Layer 3 of a small transformer language model trained on English Wikipedia (10 layers, counted from 0, width 128).
A neuron adds its activation times its output weights to the MLP's output. To switch it off is to set its activation to zero at one token and run the rest of the model.
A neuron's activation on a vector x is ReLU(gate . x) times (in . x), where the dot is the dot product.

Input weights of the MLP neurons that the questions are about. A number n stands for (n - 128) times 0.0016.
n23 gate: 164, 67, 139, 117, 124, 185, 190, 140, 112, 121, 129, 74, 113, 189, 84, 119, 197, 49, 67, 167, 109, 192, 81, 104, 115, 168, 152, 116, 135, 93, 97, 199, 116, 48, 193, 104, 129, 85, 226, 152, 89, 90, 121, 141, 116, 116, 159, 157, 118, 80, 78, 98, 155, 162, 171, 212, 62, 121, 113, 94, 56, 132, 86, 132, 167, 136, 85, 165, 99, 157, 98, 105, 100, 97, 136, 111, 100, 38, 101, 93, 78, 124, 137, 167, 146, 47, 129, 130, 82, 145, 195, 110, 133, 126, 184, 127, 110, 109, 149, 150, 134, 116, 165, 169, 108, 157, 145, 74, 71, 126, 63, 186, 102, 194, 110, 165, 154, 132, 129, 133, 86, 51, 184, 174, 135, 187, 120, 204
n33 gate: 130, 137, 119, 183, 144, 116, 69, 68, 79, 142, 142, 159, 104, 140, 168, 156, 89, 47, 153, 125, 119, 129, 144, 128, 130, 174, 159, 182, 113, 125, 69, 164, 175, 114, 182, 114, 114, 115, 70, 138, 115, 130, 109, 101, 144, 155, 130, 152, 106, 160, 186, 106, 165, 218, 140, 153, 122, 139, 86, 134, 56, 132, 161, 52, 122, 91, 138, 185, 141, 139, 78, 119, 150, 130, 183, 90, 162, 108, 77, 117, 43, 110, 161, 163, 128, 168, 42, 119, 92, 90, 139, 104, 170, 180, 132, 126, 162, 161, 98, 147, 137, 159, 154, 130, 147, 103, 110, 89, 89, 168, 57, 175, 199, 141, 116, 74, 168, 84, 69, 113, 99, 133, 154, 179, 119, 159, 104, 175
n279 gate: 102, 97, 148, 165, 167, 76, 159, 174, 185, 170, 115, 143, 136, 103, 102, 126, 108, 36, 134, 88, 121, 84, 112, 92, 123, 135, 117, 109, 103, 106, 81, 161, 143, 128, 98, 135, 70, 57, 169, 134, 177, 135, 198, 130, 127, 80, 114, 137, 171, 125, 211, 101, 104, 170, 95, 32, 108, 87, 38, 104, 46, 191, 120, 125, 115, 54, 170, 93, 92, 106, 77, 124, 117, 168, 127, 139, 141, 142, 157, 138, 161, 149, 160, 142, 120, 144, 125, 162, 62, 84, 153, 208, 223, 91, 180, 133, 127, 142, 140, 137, 45, 193, 90, 40, 124, 129, 90, 127, 90, 173, 114, 120, 153, 174, 168, 92, 161, 69, 113, 130, 101, 89, 111, 144, 177, 129, 118, 163
n290 gate: 173, 153, 44, 127, 192, 113, 62, 89, 116, 128, 112, 189, 127, 89, 139, 109, 116, 122, 100, 178, 169, 56, 97, 195, 129, 147, 60, 148, 130, 112, 73, 134, 96, 77, 171, 56, 150, 50, 134, 134, 109, 109, 177, 149, 124, 160, 141, 37, 156, 149, 135, 147, 168, 124, 104, 133, 103, 97, 166, 93, 126, 69, 95, 159, 121, 138, 112, 198, 68, 133, 41, 209, 88, 89, 102, 125, 83, 92, 108, 130, 163, 174, 113, 177, 164, 165, 148, 132, 162, 89, 134, 42, 76, 126, 194, 112, 142, 178, 70, 189, 74, 146, 127, 66, 126, 114, 110, 195, 134, 142, 93, 102, 156, 125, 190, 159, 129, 84, 134, 147, 100, 107, 147, 106, 141, 97, 115, 134
n315 gate: 141, 143, 76, 181, 117, 109, 98, 124, 149, 121, 147, 125, 105, 144, 152, 80, 111, 158, 114, 131, 102, 91, 190, 91, 178, 139, 108, 140, 147, 152, 121, 82, 143, 123, 105, 118, 145, 100, 114, 118, 108, 182, 138, 127, 144, 154, 122, 77, 136, 101, 163, 154, 116, 63, 158, 126, 130, 149, 167, 145, 131, 121, 163, 116, 145, 142, 151, 73, 117, 114, 118, 140, 115, 175, 124, 159, 168, 154, 161, 110, 165, 110, 148, 173, 106, 106, 144, 161, 100, 143, 146, 142, 171, 86, 107, 144, 112, 164, 162, 130, 111, 159, 136, 104, 169, 112, 161, 134, 157, 142, 152, 82, 173, 135, 133, 88, 156, 141, 119, 107, 108, 150, 138, 128, 100, 142, 133, 99
n23 in: 161, 54, 84, 111, 136, 144, 174, 82, 143, 75, 146, 159, 152, 145, 123, 106, 155, 155, 128, 133, 154, 85, 169, 60, 142, 126, 129, 150, 104, 177, 144, 208, 143, 149, 100, 173, 144, 176, 71, 201, 148, 141, 133, 102, 122, 97, 74, 153, 114, 160, 87, 105, 145, 141, 84, 100, 94, 116, 130, 75, 115, 99, 115, 119, 91, 165, 160, 113, 53, 165, 164, 47, 128, 99, 87, 174, 91, 221, 101, 133, 197, 151, 102, 144, 111, 109, 88, 73, 145, 141, 173, 201, 147, 135, 140, 127, 113, 111, 58, 64, 98, 104, 110, 100, 181, 56, 163, 148, 87, 75, 150, 118, 132, 127, 98, 90, 62, 57, 168, 133, 181, 98, 173, 109, 48, 34, 62, 142
n33 in: 115, 137, 57, 110, 90, 85, 86, 106, 107, 137, 183, 87, 166, 115, 168, 142, 102, 179, 150, 145, 101, 173, 141, 155, 118, 137, 110, 112, 111, 89, 174, 109, 150, 78, 185, 84, 142, 168, 167, 125, 153, 138, 134, 112, 94, 111, 154, 98, 125, 161, 80, 125, 137, 129, 69, 162, 121, 182, 159, 121, 177, 182, 137, 179, 174, 103, 105, 93, 180, 70, 126, 179, 146, 145, 124, 167, 78, 83, 128, 142, 111, 161, 132, 128, 171, 144, 120, 150, 184, 175, 88, 138, 107, 136, 84, 85, 165, 165, 122, 183, 128, 135, 102, 138, 151, 119, 89, 153, 153, 71, 57, 155, 66, 98, 126, 63, 133, 143, 133, 152, 164, 161, 190, 129, 130, 175, 156, 110
n279 in: 152, 189, 99, 197, 122, 119, 90, 172, 110, 133, 108, 81, 73, 168, 142, 143, 86, 154, 178, 146, 133, 125, 112, 146, 113, 143, 157, 189, 114, 130, 155, 158, 121, 175, 144, 178, 106, 100, 138, 164, 112, 91, 158, 115, 104, 76, 133, 101, 51, 164, 81, 189, 63, 143, 137, 118, 164, 94, 79, 126, 137, 188, 152, 169, 89, 114, 163, 110, 116, 144, 156, 182, 117, 113, 162, 112, 138, 119, 159, 94, 182, 159, 162, 165, 124, 140, 111, 171, 102, 129, 133, 127, 154, 90, 119, 137, 167, 71, 122, 131, 110, 122, 124, 93, 194, 102, 28, 93, 93, 110, 109, 115, 182, 154, 97, 103, 124, 85, 108, 127, 116, 101, 57, 82, 111, 75, 144, 156
n290 in: 213, 25, 112, 98, 190, 141, 195, 163, 129, 153, 121, 102, 114, 150, 144, 105, 113, 102, 86, 118, 134, 55, 156, 183, 159, 47, 141, 113, 111, 148, 141, 140, 117, 142, 176, 151, 171, 66, 145, 137, 161, 144, 124, 175, 177, 11, 136, 159, 151, 115, 156, 139, 99, 44, 116, 133, 111, 127, 128, 143, 90, 139, 122, 74, 137, 97, 99, 113, 88, 123, 122, 117, 93, 78, 154, 83, 174, 37, 73, 132, 55, 90, 134, 120, 91, 101, 158, 184, 127, 86, 149, 116, 144, 115, 210, 119, 143, 72, 181, 131, 111, 152, 155, 92, 93, 117, 140, 118, 112, 142, 168, 182, 99, 109, 158, 99, 88, 165, 115, 136, 81, 60, 199, 166, 142, 129, 111, 206
n315 in: 99, 148, 164, 140, 124, 170, 163, 117, 120, 123, 112, 114, 167, 118, 144, 169, 123, 121, 133, 128, 166, 130, 60, 149, 140, 109, 149, 140, 104, 103, 122, 164, 102, 119, 156, 109, 131, 125, 122, 147, 139, 92, 133, 159, 101, 101, 113, 168, 123, 143, 103, 110, 158, 158, 75, 125, 137, 137, 102, 136, 137, 107, 81, 171, 110, 105, 110, 185, 145, 128, 87, 141, 153, 82, 151, 99, 73, 93, 110, 147, 115, 153, 131, 83, 175, 131, 129, 108, 129, 128, 111, 136, 154, 126, 103, 110, 136, 98, 75, 106, 149, 102, 125, 120, 94, 140, 129, 106, 64, 159, 120, 187, 94, 82, 125, 127, 123, 108, 130, 139, 116, 118, 129, 130, 114, 106, 121, 162

Output weights of the MLP neurons that the questions are about. A number n stands for (n - 128) times 0.0019.
n23: 120, 135, 129, 118, 157, 97, 99, 183, 147, 135, 101, 115, 99, 190, 129, 146, 103, 115, 180, 113, 174, 183, 100, 152, 129, 124, 130, 174, 182, 150, 194, 99, 124, 197, 92, 166, 118, 152, 92, 158, 199, 121, 103, 136, 116, 163, 160, 124, 190, 133, 109, 152, 102, 150, 56, 114, 124, 176, 85, 152, 107, 168, 119, 8, 58, 86, 150, 139, 155, 157, 228, 130, 108, 144, 101, 107, 141, 105, 124, 133, 76, 113, 68, 106, 119, 160, 145, 141, 118, 150, 100, 78, 164, 53, 149, 113, 97, 100, 152, 166, 104, 190, 120, 87, 144, 130, 155, 89, 110, 72, 156, 160, 109, 136, 76, 94, 132, 103, 194, 136, 92, 140, 164, 184, 171, 112, 154, 186
n33: 122, 59, 122, 135, 159, 129, 130, 120, 170, 157, 138, 110, 125, 124, 109, 193, 158, 197, 93, 112, 145, 48, 120, 147, 153, 81, 134, 104, 120, 107, 154, 124, 124, 159, 169, 135, 129, 175, 104, 68, 147, 106, 137, 103, 120, 144, 222, 117, 132, 124, 84, 142, 110, 124, 188, 155, 155, 70, 67, 141, 158, 130, 90, 128, 44, 174, 142, 132, 82, 117, 165, 120, 133, 111, 131, 72, 145, 83, 149, 130, 188, 139, 125, 109, 116, 113, 150, 135, 95, 146, 136, 129, 124, 181, 178, 139, 135, 179, 143, 145, 153, 116, 118, 137, 106, 140, 143, 131, 124, 154, 155, 119, 135, 117, 111, 117, 137, 147, 121, 85, 121, 131, 103, 93, 99, 108, 132, 124
n279: 94, 131, 88, 150, 120, 130, 140, 143, 123, 147, 124, 134, 141, 137, 106, 124, 169, 99, 155, 130, 117, 145, 110, 62, 102, 130, 146, 170, 99, 60, 117, 113, 135, 109, 140, 132, 136, 159, 160, 147, 142, 97, 157, 116, 87, 97, 113, 155, 111, 122, 141, 128, 70, 147, 121, 125, 138, 156, 153, 129, 151, 121, 218, 136, 140, 133, 136, 186, 186, 97, 188, 156, 82, 118, 84, 149, 169, 150, 151, 144, 112, 107, 85, 93, 152, 151, 177, 126, 128, 131, 150, 110, 90, 109, 130, 112, 90, 147, 131, 109, 154, 168, 109, 165, 155, 93, 135, 192, 173, 181, 122, 133, 240, 107, 172, 116, 105, 77, 91, 182, 126, 105, 169, 154, 193, 175, 141, 83
n290: 56, 162, 178, 158, 84, 126, 111, 100, 138, 137, 151, 185, 150, 126, 90, 113, 122, 129, 154, 122, 97, 156, 137, 143, 136, 168, 115, 92, 106, 131, 128, 137, 141, 107, 83, 81, 110, 153, 113, 159, 118, 164, 112, 147, 141, 181, 81, 90, 133, 135, 150, 158, 125, 122, 118, 136, 96, 77, 135, 136, 136, 98, 158, 118, 185, 175, 169, 166, 149, 106, 129, 137, 126, 103, 148, 167, 99, 162, 116, 123, 163, 146, 150, 81, 185, 109, 46, 132, 102, 179, 133, 95, 104, 176, 76, 137, 118, 134, 64, 106, 163, 102, 77, 104, 116, 157, 52, 96, 183, 129, 139, 128, 158, 134, 127, 140, 169, 135, 123, 107, 118, 179, 110, 122, 77, 86, 145, 76
n315: 91, 108, 125, 149, 62, 134, 121, 131, 100, 128, 150, 142, 138, 153, 127, 135, 154, 127, 139, 111, 130, 157, 112, 147, 109, 146, 111, 142, 151, 165, 133, 175, 164, 127, 130, 129, 139, 115, 152, 132, 166, 136, 141, 117, 134, 134, 146, 166, 162, 137, 100, 133, 86, 150, 187, 141, 166, 93, 139, 105, 118, 141, 141, 125, 108, 122, 125, 157, 138, 151, 153, 153, 90, 161, 122, 132, 113, 92, 113, 126, 104, 163, 116, 152, 197, 120, 133, 135, 186, 130, 105, 122, 160, 74, 107, 92, 103, 126, 151, 137, 133, 166, 111, 124, 117, 114, 86, 108, 120, 94, 150, 106, 166, 121, 137, 111, 154, 131, 164, 135, 102, 86, 82, 147, 120, 96, 109, 144

Each question names a token from some text and the token that comes next. It shows the vector x that enters the MLP there. A number n stands for (n - 128) times 0.026.

Then comes g, the gradient of the next token's log-probability with respect to the MLP's output, scaled to length 1. A neuron's effect is roughly proportional to its activation times (output weights . g). A number n stands for (n - 128) times 0.003.

"t", then "y"
x: 161, 129, 140, 101, 161, 140, 120, 192, 91, 86, 155, 126, 66, 120, 98, 76, 175, 112, 112, 91, 129, 137, 156, 149, 114, 118, 136, 81, 108, 149, 89, 118, 94, 104, 214, 102, 168, 177, 117, 137, 146, 134, 68, 178, 116, 153, 147, 158, 150, 134, 94, 147, 162, 116, 92, 143, 106, 193, 100, 158, 155, 115, 139, 158, 125, 125, 109, 124, 174, 113, 106, 94, 130, 118, 121, 125, 122, 103, 151, 166, 135, 10, 115, 118, 141, 162, 125, 139, 154, 117, 140, 153, 140, 135, 190, 128, 84, 122, 169, 100, 147, 151, 136, 91, 167, 97, 162, 144, 191, 46, 154, 73, 112, 182, 133, 165, 167, 105, 118, 115, 132, 114, 140, 84, 167, 181, 130, 116
g: 103, 159, 162, 131, 114, 197, 81, 85, 137, 138, 155, 138, 87, 155, 110, 113, 97, 89, 113, 186, 149, 80, 129, 115, 154, 119, 191, 105, 131, 146, 98, 53, 170, 124, 146, 118, 134, 142, 116, 139, 128, 140, 174, 135, 127, 91, 143, 166, 138, 135, 149, 179, 137, 108, 98, 94, 154, 120, 77, 114, 124, 156, 106, 144, 123, 104, 143, 84, 121, 122, 191, 120, 109, 121, 56, 134, 104, 139, 143, 92, 130, 155, 172, 141, 144, 133, 97, 149, 89, 154, 94, 151, 121, 93, 147, 78, 108, 190, 51, 109, 142, 128, 134, 120, 157, 134, 165, 143, 131, 135, 161, 144, 123, 124, 134, 185, 94, 126, 187, 131, 106, 135, 143, 101, 172, 92, 146, 141
Which neuron, switched off, raises the next token's probability most? n23

" follow", then "s"
x: 122, 165, 124, 153, 83, 102, 132, 206, 115, 138, 169, 145, 121, 105, 177, 132, 166, 115, 116, 115, 148, 130, 130, 103, 146, 158, 172, 155, 111, 146, 158, 94, 151, 103, 150, 126, 119, 91, 117, 113, 161, 91, 144, 121, 84, 168, 128, 101, 74, 81, 66, 132, 149, 107, 108, 126, 75, 157, 189, 170, 96, 157, 123, 139, 138, 200, 112, 159, 53, 92, 136, 104, 127, 144, 120, 64, 101, 113, 128, 127, 104, 79, 148, 131, 105, 148, 117, 117, 110, 118, 116, 92, 208, 148, 152, 113, 79, 192, 42, 94, 125, 102, 98, 64, 130, 81, 126, 142, 121, 159, 104, 131, 119, 171, 160, 149, 125, 159, 92, 148, 123, 105, 71, 120, 81, 88, 106, 159
g: 129, 131, 111, 108, 88, 163, 171, 104, 170, 108, 112, 147, 71, 184, 125, 110, 76, 114, 119, 144, 98, 72, 92, 128, 122, 172, 111, 145, 159, 141, 115, 148, 125, 139, 121, 102, 73, 175, 112, 130, 126, 112, 69, 155, 136, 117, 139, 107, 94, 150, 78, 110, 99, 106, 161, 145, 136, 84, 172, 130, 142, 72, 164, 92, 167, 124, 110, 142, 78, 122, 151, 128, 152, 112, 142, 140, 89, 99, 119, 127, 160, 115, 88, 118, 105, 113, 188, 141, 114, 78, 132, 110, 153, 147, 101, 147, 139, 188, 126, 169, 171, 112, 86, 161, 148, 158, 150, 174, 171, 71, 104, 145, 155, 117, 166, 186, 141, 166, 153, 134, 86, 120, 100, 130, 135, 115, 84, 112
Which neuron, switched off, raises the next token's probability most? n290

"T", then "er"
x: 184, 130, 116, 136, 124, 138, 168, 89, 74, 139, 137, 146, 122, 119, 92, 146, 189, 130, 116, 86, 132, 120, 116, 82, 125, 129, 128, 171, 116, 108, 74, 128, 99, 154, 182, 139, 121, 101, 161, 145, 169, 122, 117, 125, 94, 132, 109, 158, 135, 154, 91, 137, 130, 111, 111, 106, 164, 145, 51, 185, 155, 144, 140, 190, 143, 118, 143, 148, 141, 126, 94, 162, 111, 171, 138, 182, 153, 86, 131, 130, 148, 88, 129, 127, 116, 167, 107, 92, 105, 76, 121, 112, 158, 102, 156, 81, 93, 168, 152, 149, 159, 145, 27, 119, 106, 93, 133, 127, 176, 105, 168, 91, 184, 147, 172, 105, 119, 112, 103, 145, 148, 102, 134, 126, 125, 96, 106, 151
g: 155, 96, 100, 83, 165, 97, 131, 139, 185, 105, 149, 165, 146, 156, 128, 137, 215, 173, 165, 111, 133, 126, 141, 86, 134, 139, 107, 131, 126, 128, 153, 113, 102, 76, 161, 123, 143, 168, 138, 157, 139, 110, 132, 106, 74, 161, 133, 88, 113, 120, 120, 97, 125, 145, 125, 116, 87, 143, 137, 84, 141, 129, 120, 124, 136, 100, 157, 128, 130, 135, 121, 115, 135, 95, 123, 98, 131, 117, 100, 66, 107, 149, 119, 159, 147, 140, 193, 99, 130, 84, 149, 149, 152, 119, 89, 153, 59, 80, 137, 89, 180, 124, 125, 124, 162, 154, 155, 190, 105, 181, 59, 163, 134, 131, 134, 94, 124, 121, 89, 190, 129, 138, 93, 196, 108, 135, 134, 150
Which neuron, switched off, lowers the next token's probability most? n279

"ind", then "n"
x: 146, 158, 156, 140, 152, 119, 104, 188, 118, 145, 49, 141, 124, 126, 153, 124, 144, 103, 134, 125, 126, 136, 139, 125, 162, 146, 179, 136, 127, 114, 103, 124, 134, 92, 114, 136, 140, 181, 159, 118, 142, 147, 132, 125, 134, 233, 111, 74, 81, 124, 129, 119, 167, 95, 118, 148, 137, 94, 167, 138, 114, 171, 103, 140, 132, 132, 110, 188, 130, 150, 163, 150, 170, 118, 130, 149, 157, 106, 110, 164, 151, 81, 111, 159, 103, 145, 101, 33, 119, 145, 45, 81, 161, 109, 185, 149, 101, 162, 164, 111, 113, 134, 109, 55, 191, 94, 162, 141, 160, 102, 115, 107, 118, 88, 142, 110, 159, 116, 109, 122, 158, 83, 42, 132, 120, 153, 91, 120
g: 178, 130, 166, 166, 97, 100, 190, 163, 92, 165, 138, 191, 127, 112, 106, 160, 134, 111, 124, 170, 153, 115, 149, 150, 99, 174, 162, 151, 115, 145, 115, 140, 204, 94, 140, 124, 127, 120, 120, 72, 201, 115, 123, 115, 76, 130, 176, 107, 203, 90, 127, 107, 96, 80, 121, 175, 155, 135, 197, 124, 114, 158, 135, 143, 69, 137, 134, 162, 108, 134, 77, 150, 95, 161, 145, 184, 115, 153, 124, 119, 99, 170, 109, 98, 134, 156, 142, 103, 113, 158, 122, 119, 126, 98, 135, 117, 138, 125, 127, 97, 93, 128, 98, 64, 123, 132, 145, 133, 86, 115, 123, 130, 117, 111, 136, 99, 139, 137, 158, 137, 87, 133, 96, 141, 131, 172, 123, 136
Which neuron, switched off, raises the next token's probability most? n315

"ap", then "p"
x: 159, 91, 102, 124, 142, 185, 95, 129, 96, 129, 137, 147, 105, 150, 69, 126, 165, 152, 142, 128, 141, 144, 81, 124, 94, 117, 125, 124, 88, 127, 100, 102, 109, 135, 104, 122, 143, 120, 96, 222, 178, 138, 101, 88, 126, 115, 107, 98, 112, 191, 105, 140, 149, 124, 102, 131, 144, 77, 116, 137, 116, 156, 123, 161, 128, 122, 125, 157, 65, 170, 132, 160, 115, 128, 153, 125, 52, 126, 137, 143, 170, 65, 162, 85, 143, 145, 132, 116, 114, 155, 123, 129, 68, 167, 168, 98, 98, 121, 184, 108, 168, 141, 97, 148, 138, 112, 172, 170, 142, 101, 137, 138, 84, 153, 155, 118, 64, 125, 169, 144, 129, 131, 167, 181, 132, 182, 84, 122
g: 81, 81, 98, 114, 136, 68, 161, 106, 84, 103, 120, 129, 113, 153, 191, 128, 173, 130, 109, 107, 113, 125, 120, 108, 122, 143, 138, 158, 80, 143, 132, 175, 131, 166, 120, 172, 125, 179, 136, 138, 136, 91, 110, 121, 105, 85, 153, 155, 110, 132, 114, 102, 168, 143, 165, 142, 187, 163, 92, 74, 149, 115, 65, 142, 81, 107, 126, 101, 120, 113, 157, 88, 147, 142, 90, 104, 158, 105, 109, 83, 123, 142, 110, 129, 106, 147, 82, 42, 142, 98, 151, 154, 111, 129, 101, 89, 105, 121, 149, 167, 157, 81, 155, 69, 146, 133, 178, 106, 118, 106, 154, 156, 102, 119, 107, 72, 119, 106, 151, 117, 98, 177, 149, 132, 127, 118, 121, 147
Which neuron, switched off, lowers the next token's probability most? n23

"id", then "es"
x: 154, 93, 85, 110, 119, 103, 160, 179, 85, 175, 140, 167, 84, 112, 132, 126, 60, 100, 184, 150, 126, 179, 175, 208, 123, 116, 152, 108, 124, 121, 129, 113, 105, 105, 114, 167, 133, 79, 154, 143, 164, 117, 87, 125, 162, 115, 88, 122, 90, 132, 160, 114, 182, 70, 102, 98, 136, 94, 91, 137, 97, 137, 109, 168, 118, 130, 98, 160, 153, 136, 127, 138, 111, 143, 173, 142, 136, 108, 154, 75, 119, 83, 114, 119, 167, 135, 209, 90, 120, 106, 149, 116, 31, 140, 167, 99, 138, 142, 125, 67, 126, 75, 100, 117, 153, 148, 171, 130, 143, 127, 106, 104, 96, 132, 138, 158, 119, 117, 148, 158, 166, 155, 202, 155, 164, 133, 89, 166
g: 150, 137, 130, 143, 111, 127, 169, 186, 127, 96, 180, 172, 183, 106, 116, 171, 122, 199, 141, 96, 134, 110, 124, 83, 150, 73, 96, 123, 125, 111, 132, 138, 128, 94, 127, 116, 79, 125, 157, 166, 142, 74, 115, 139, 142, 101, 148, 96, 140, 152, 124, 142, 146, 168, 130, 112, 92, 130, 127, 163, 116, 172, 181, 78, 151, 132, 127, 112, 125, 134, 122, 137, 115, 124, 112, 89, 61, 159, 94, 137, 157, 141, 126, 138, 101, 163, 134, 113, 96, 154, 130, 113, 110, 166, 138, 88, 138, 166, 30, 144, 76, 151, 84, 92, 91, 121, 106, 136, 147, 129, 109, 184, 123, 136, 106, 58, 174, 127, 126, 149, 195, 148, 146, 124, 127, 116, 140, 133
Which neuron, switched off, lowers the next token's probability most? n290

" H", then "D"
x: 158, 150, 117, 100, 108, 95, 140, 148, 126, 114, 132, 99, 98, 132, 147, 105, 150, 146, 179, 107, 103, 145, 103, 125, 117, 153, 157, 180, 130, 96, 109, 114, 102, 124, 135, 151, 131, 118, 145, 159, 128, 153, 117, 156, 87, 104, 63, 129, 117, 167, 131, 175, 143, 91, 94, 114, 143, 158, 98, 160, 159, 134, 115, 172, 99, 123, 193, 120, 119, 189, 103, 150, 140, 123, 149, 122, 165, 130, 136, 169, 180, 81, 123, 92, 123, 170, 128, 79, 133, 77, 111, 171, 131, 132, 132, 118, 83, 166, 150, 113, 116, 155, 72, 88, 126, 97, 88, 141, 188, 129, 112, 117, 181, 106, 104, 117, 115, 129, 134, 155, 146, 88, 104, 158, 186, 78, 126, 123
g: 153, 168, 127, 175, 133, 106, 161, 115, 80, 166, 97, 117, 145, 69, 114, 171, 160, 106, 150, 93, 156, 154, 124, 122, 142, 184, 133, 135, 155, 154, 96, 151, 155, 173, 128, 162, 102, 108, 142, 129, 116, 154, 136, 141, 145, 156, 117, 192, 118, 188, 112, 75, 102, 143, 130, 114, 130, 82, 131, 138, 195, 109, 137, 128, 88, 104, 115, 140, 153, 139, 109, 190, 101, 139, 104, 190, 119, 156, 180, 151, 162, 109, 125, 100, 184, 123, 115, 136, 95, 77, 127, 65, 90, 112, 108, 136, 120, 148, 117, 100, 129, 134, 152, 193, 92, 81, 133, 112, 157, 142, 110, 125, 90, 99, 75, 97, 107, 105, 160, 121, 169, 124, 153, 127, 105, 155, 149, 99
Which neuron, switched off, lowers the next token's probability most? n279

" wh", then "ose"
x: 149, 198, 147, 87, 72, 133, 130, 204, 70, 130, 157, 116, 121, 113, 134, 81, 143, 133, 158, 98, 106, 103, 133, 185, 166, 161, 172, 153, 134, 87, 142, 114, 129, 159, 58, 131, 114, 100, 124, 91, 123, 169, 87, 151, 140, 78, 63, 124, 147, 109, 119, 181, 142, 99, 124, 157, 116, 129, 120, 159, 122, 133, 144, 156, 123, 179, 131, 136, 122, 118, 67, 134, 153, 140, 144, 73, 141, 132, 167, 170, 94, 42, 145, 112, 103, 175, 108, 49, 154, 118, 154, 236, 162, 177, 150, 127, 104, 165, 145, 132, 89, 78, 91, 99, 84, 113, 88, 101, 94, 156, 113, 126, 158, 158, 137, 123, 146, 108, 150, 135, 155, 109, 102, 100, 150, 116, 135, 162
g: 80, 130, 129, 134, 105, 159, 121, 158, 115, 144, 103, 154, 135, 98, 91, 132, 147, 87, 128, 75, 77, 111, 117, 106, 118, 157, 95, 190, 102, 120, 152, 191, 87, 99, 171, 150, 115, 132, 130, 114, 98, 111, 131, 52, 91, 93, 116, 140, 123, 171, 106, 141, 102, 140, 123, 179, 116, 78, 123, 147, 114, 150, 146, 155, 124, 164, 116, 117, 192, 88, 181, 63, 125, 82, 103, 156, 134, 121, 159, 80, 108, 82, 112, 130, 137, 100, 113, 165, 136, 83, 140, 129, 157, 137, 161, 124, 116, 138, 81, 140, 111, 154, 136, 140, 130, 167, 127, 95, 137, 115, 87, 133, 88, 180, 107, 150, 135, 101, 139, 157, 182, 137, 182, 165, 168, 84, 137, 139
Which neuron, switched off, lowers the next token's probability most? n279

" g", then "et"
x: 148, 137, 165, 141, 134, 85, 110, 188, 62, 116, 128, 127, 111, 135, 92, 150, 159, 77, 131, 119, 138, 132, 113, 121, 113, 111, 141, 192, 144, 114, 157, 106, 170, 130, 146, 135, 133, 92, 97, 102, 166, 156, 92, 137, 102, 112, 114, 174, 96, 147, 143, 129, 139, 83, 123, 112, 146, 203, 138, 184, 108, 157, 144, 132, 130, 139, 123, 183, 141, 193, 93, 158, 163, 117, 159, 117, 103, 89, 145, 157, 109, 66, 166, 126, 102, 172, 111, 87, 124, 109, 112, 157, 175, 126, 100, 105, 130, 170, 87, 76, 122, 119, 91, 126, 83, 97, 115, 88, 147, 151, 120, 121, 186, 159, 116, 137, 130, 99, 125, 176, 146, 119, 120, 131, 144, 97, 134, 103
g: 149, 118, 99, 160, 129, 106, 148, 141, 140, 75, 176, 118, 178, 134, 135, 116, 104, 130, 153, 149, 104, 160, 128, 66, 85, 146, 81, 173, 120, 210, 132, 144, 193, 126, 143, 140, 123, 93, 104, 185, 104, 136, 148, 94, 122, 108, 162, 139, 136, 89, 110, 99, 119, 174, 151, 122, 155, 172, 109, 173, 140, 122, 141, 115, 166, 93, 160, 129, 133, 115, 124, 152, 101, 103, 134, 141, 141, 96, 86, 113, 128, 128, 113, 112, 117, 106, 141, 95, 110, 114, 148, 154, 120, 170, 87, 122, 91, 155, 204, 122, 93, 147, 147, 101, 155, 159, 171, 141, 160, 91, 101, 186, 141, 89, 184, 110, 156, 136, 93, 128, 114, 66, 186, 126, 113, 132, 84, 125
Which neuron, switched off, lowers the next token's probability most? n33

"ley", then " f"
x: 97, 150, 125, 123, 134, 160, 121, 109, 112, 120, 92, 123, 105, 151, 161, 95, 128, 113, 133, 130, 126, 118, 170, 103, 127, 152, 130, 165, 126, 137, 172, 94, 142, 108, 102, 118, 143, 139, 138, 122, 146, 139, 165, 210, 172, 148, 107, 66, 152, 114, 140, 135, 132, 92, 102, 111, 137, 174, 111, 120, 147, 129, 128, 145, 157, 169, 116, 115, 87, 160, 166, 64, 111, 117, 170, 80, 141, 150, 103, 109, 152, 20, 101, 119, 145, 133, 167, 148, 109, 91, 115, 161, 120, 176, 183, 86, 86, 166, 174, 89, 127, 104, 124, 84, 136, 97, 145, 181, 183, 125, 113, 90, 93, 102, 124, 139, 133, 99, 185, 84, 136, 127, 166, 179, 142, 104, 103, 171
g: 133, 134, 171, 168, 173, 157, 147, 118, 182, 69, 112, 138, 94, 95, 126, 112, 142, 138, 163, 142, 163, 108, 157, 118, 134, 113, 104, 120, 163, 167, 128, 108, 120, 103, 122, 125, 128, 77, 131, 78, 137, 174, 129, 161, 81, 126, 146, 141, 84, 163, 142, 165, 165, 111, 117, 77, 110, 151, 88, 96, 132, 129, 181, 166, 131, 146, 141, 132, 163, 112, 135, 95, 165, 137, 65, 103, 137, 118, 173, 115, 99, 99, 142, 147, 110, 105, 141, 108, 154, 153, 188, 118, 161, 132, 111, 86, 112, 139, 158, 138, 106, 82, 177, 120, 108, 87, 99, 122, 133, 204, 148, 125, 93, 102, 116, 145, 117, 123, 51, 78, 158, 129, 154, 76, 124, 128, 189, 149
Which neuron, switched off, lowers the next token's probability most? n315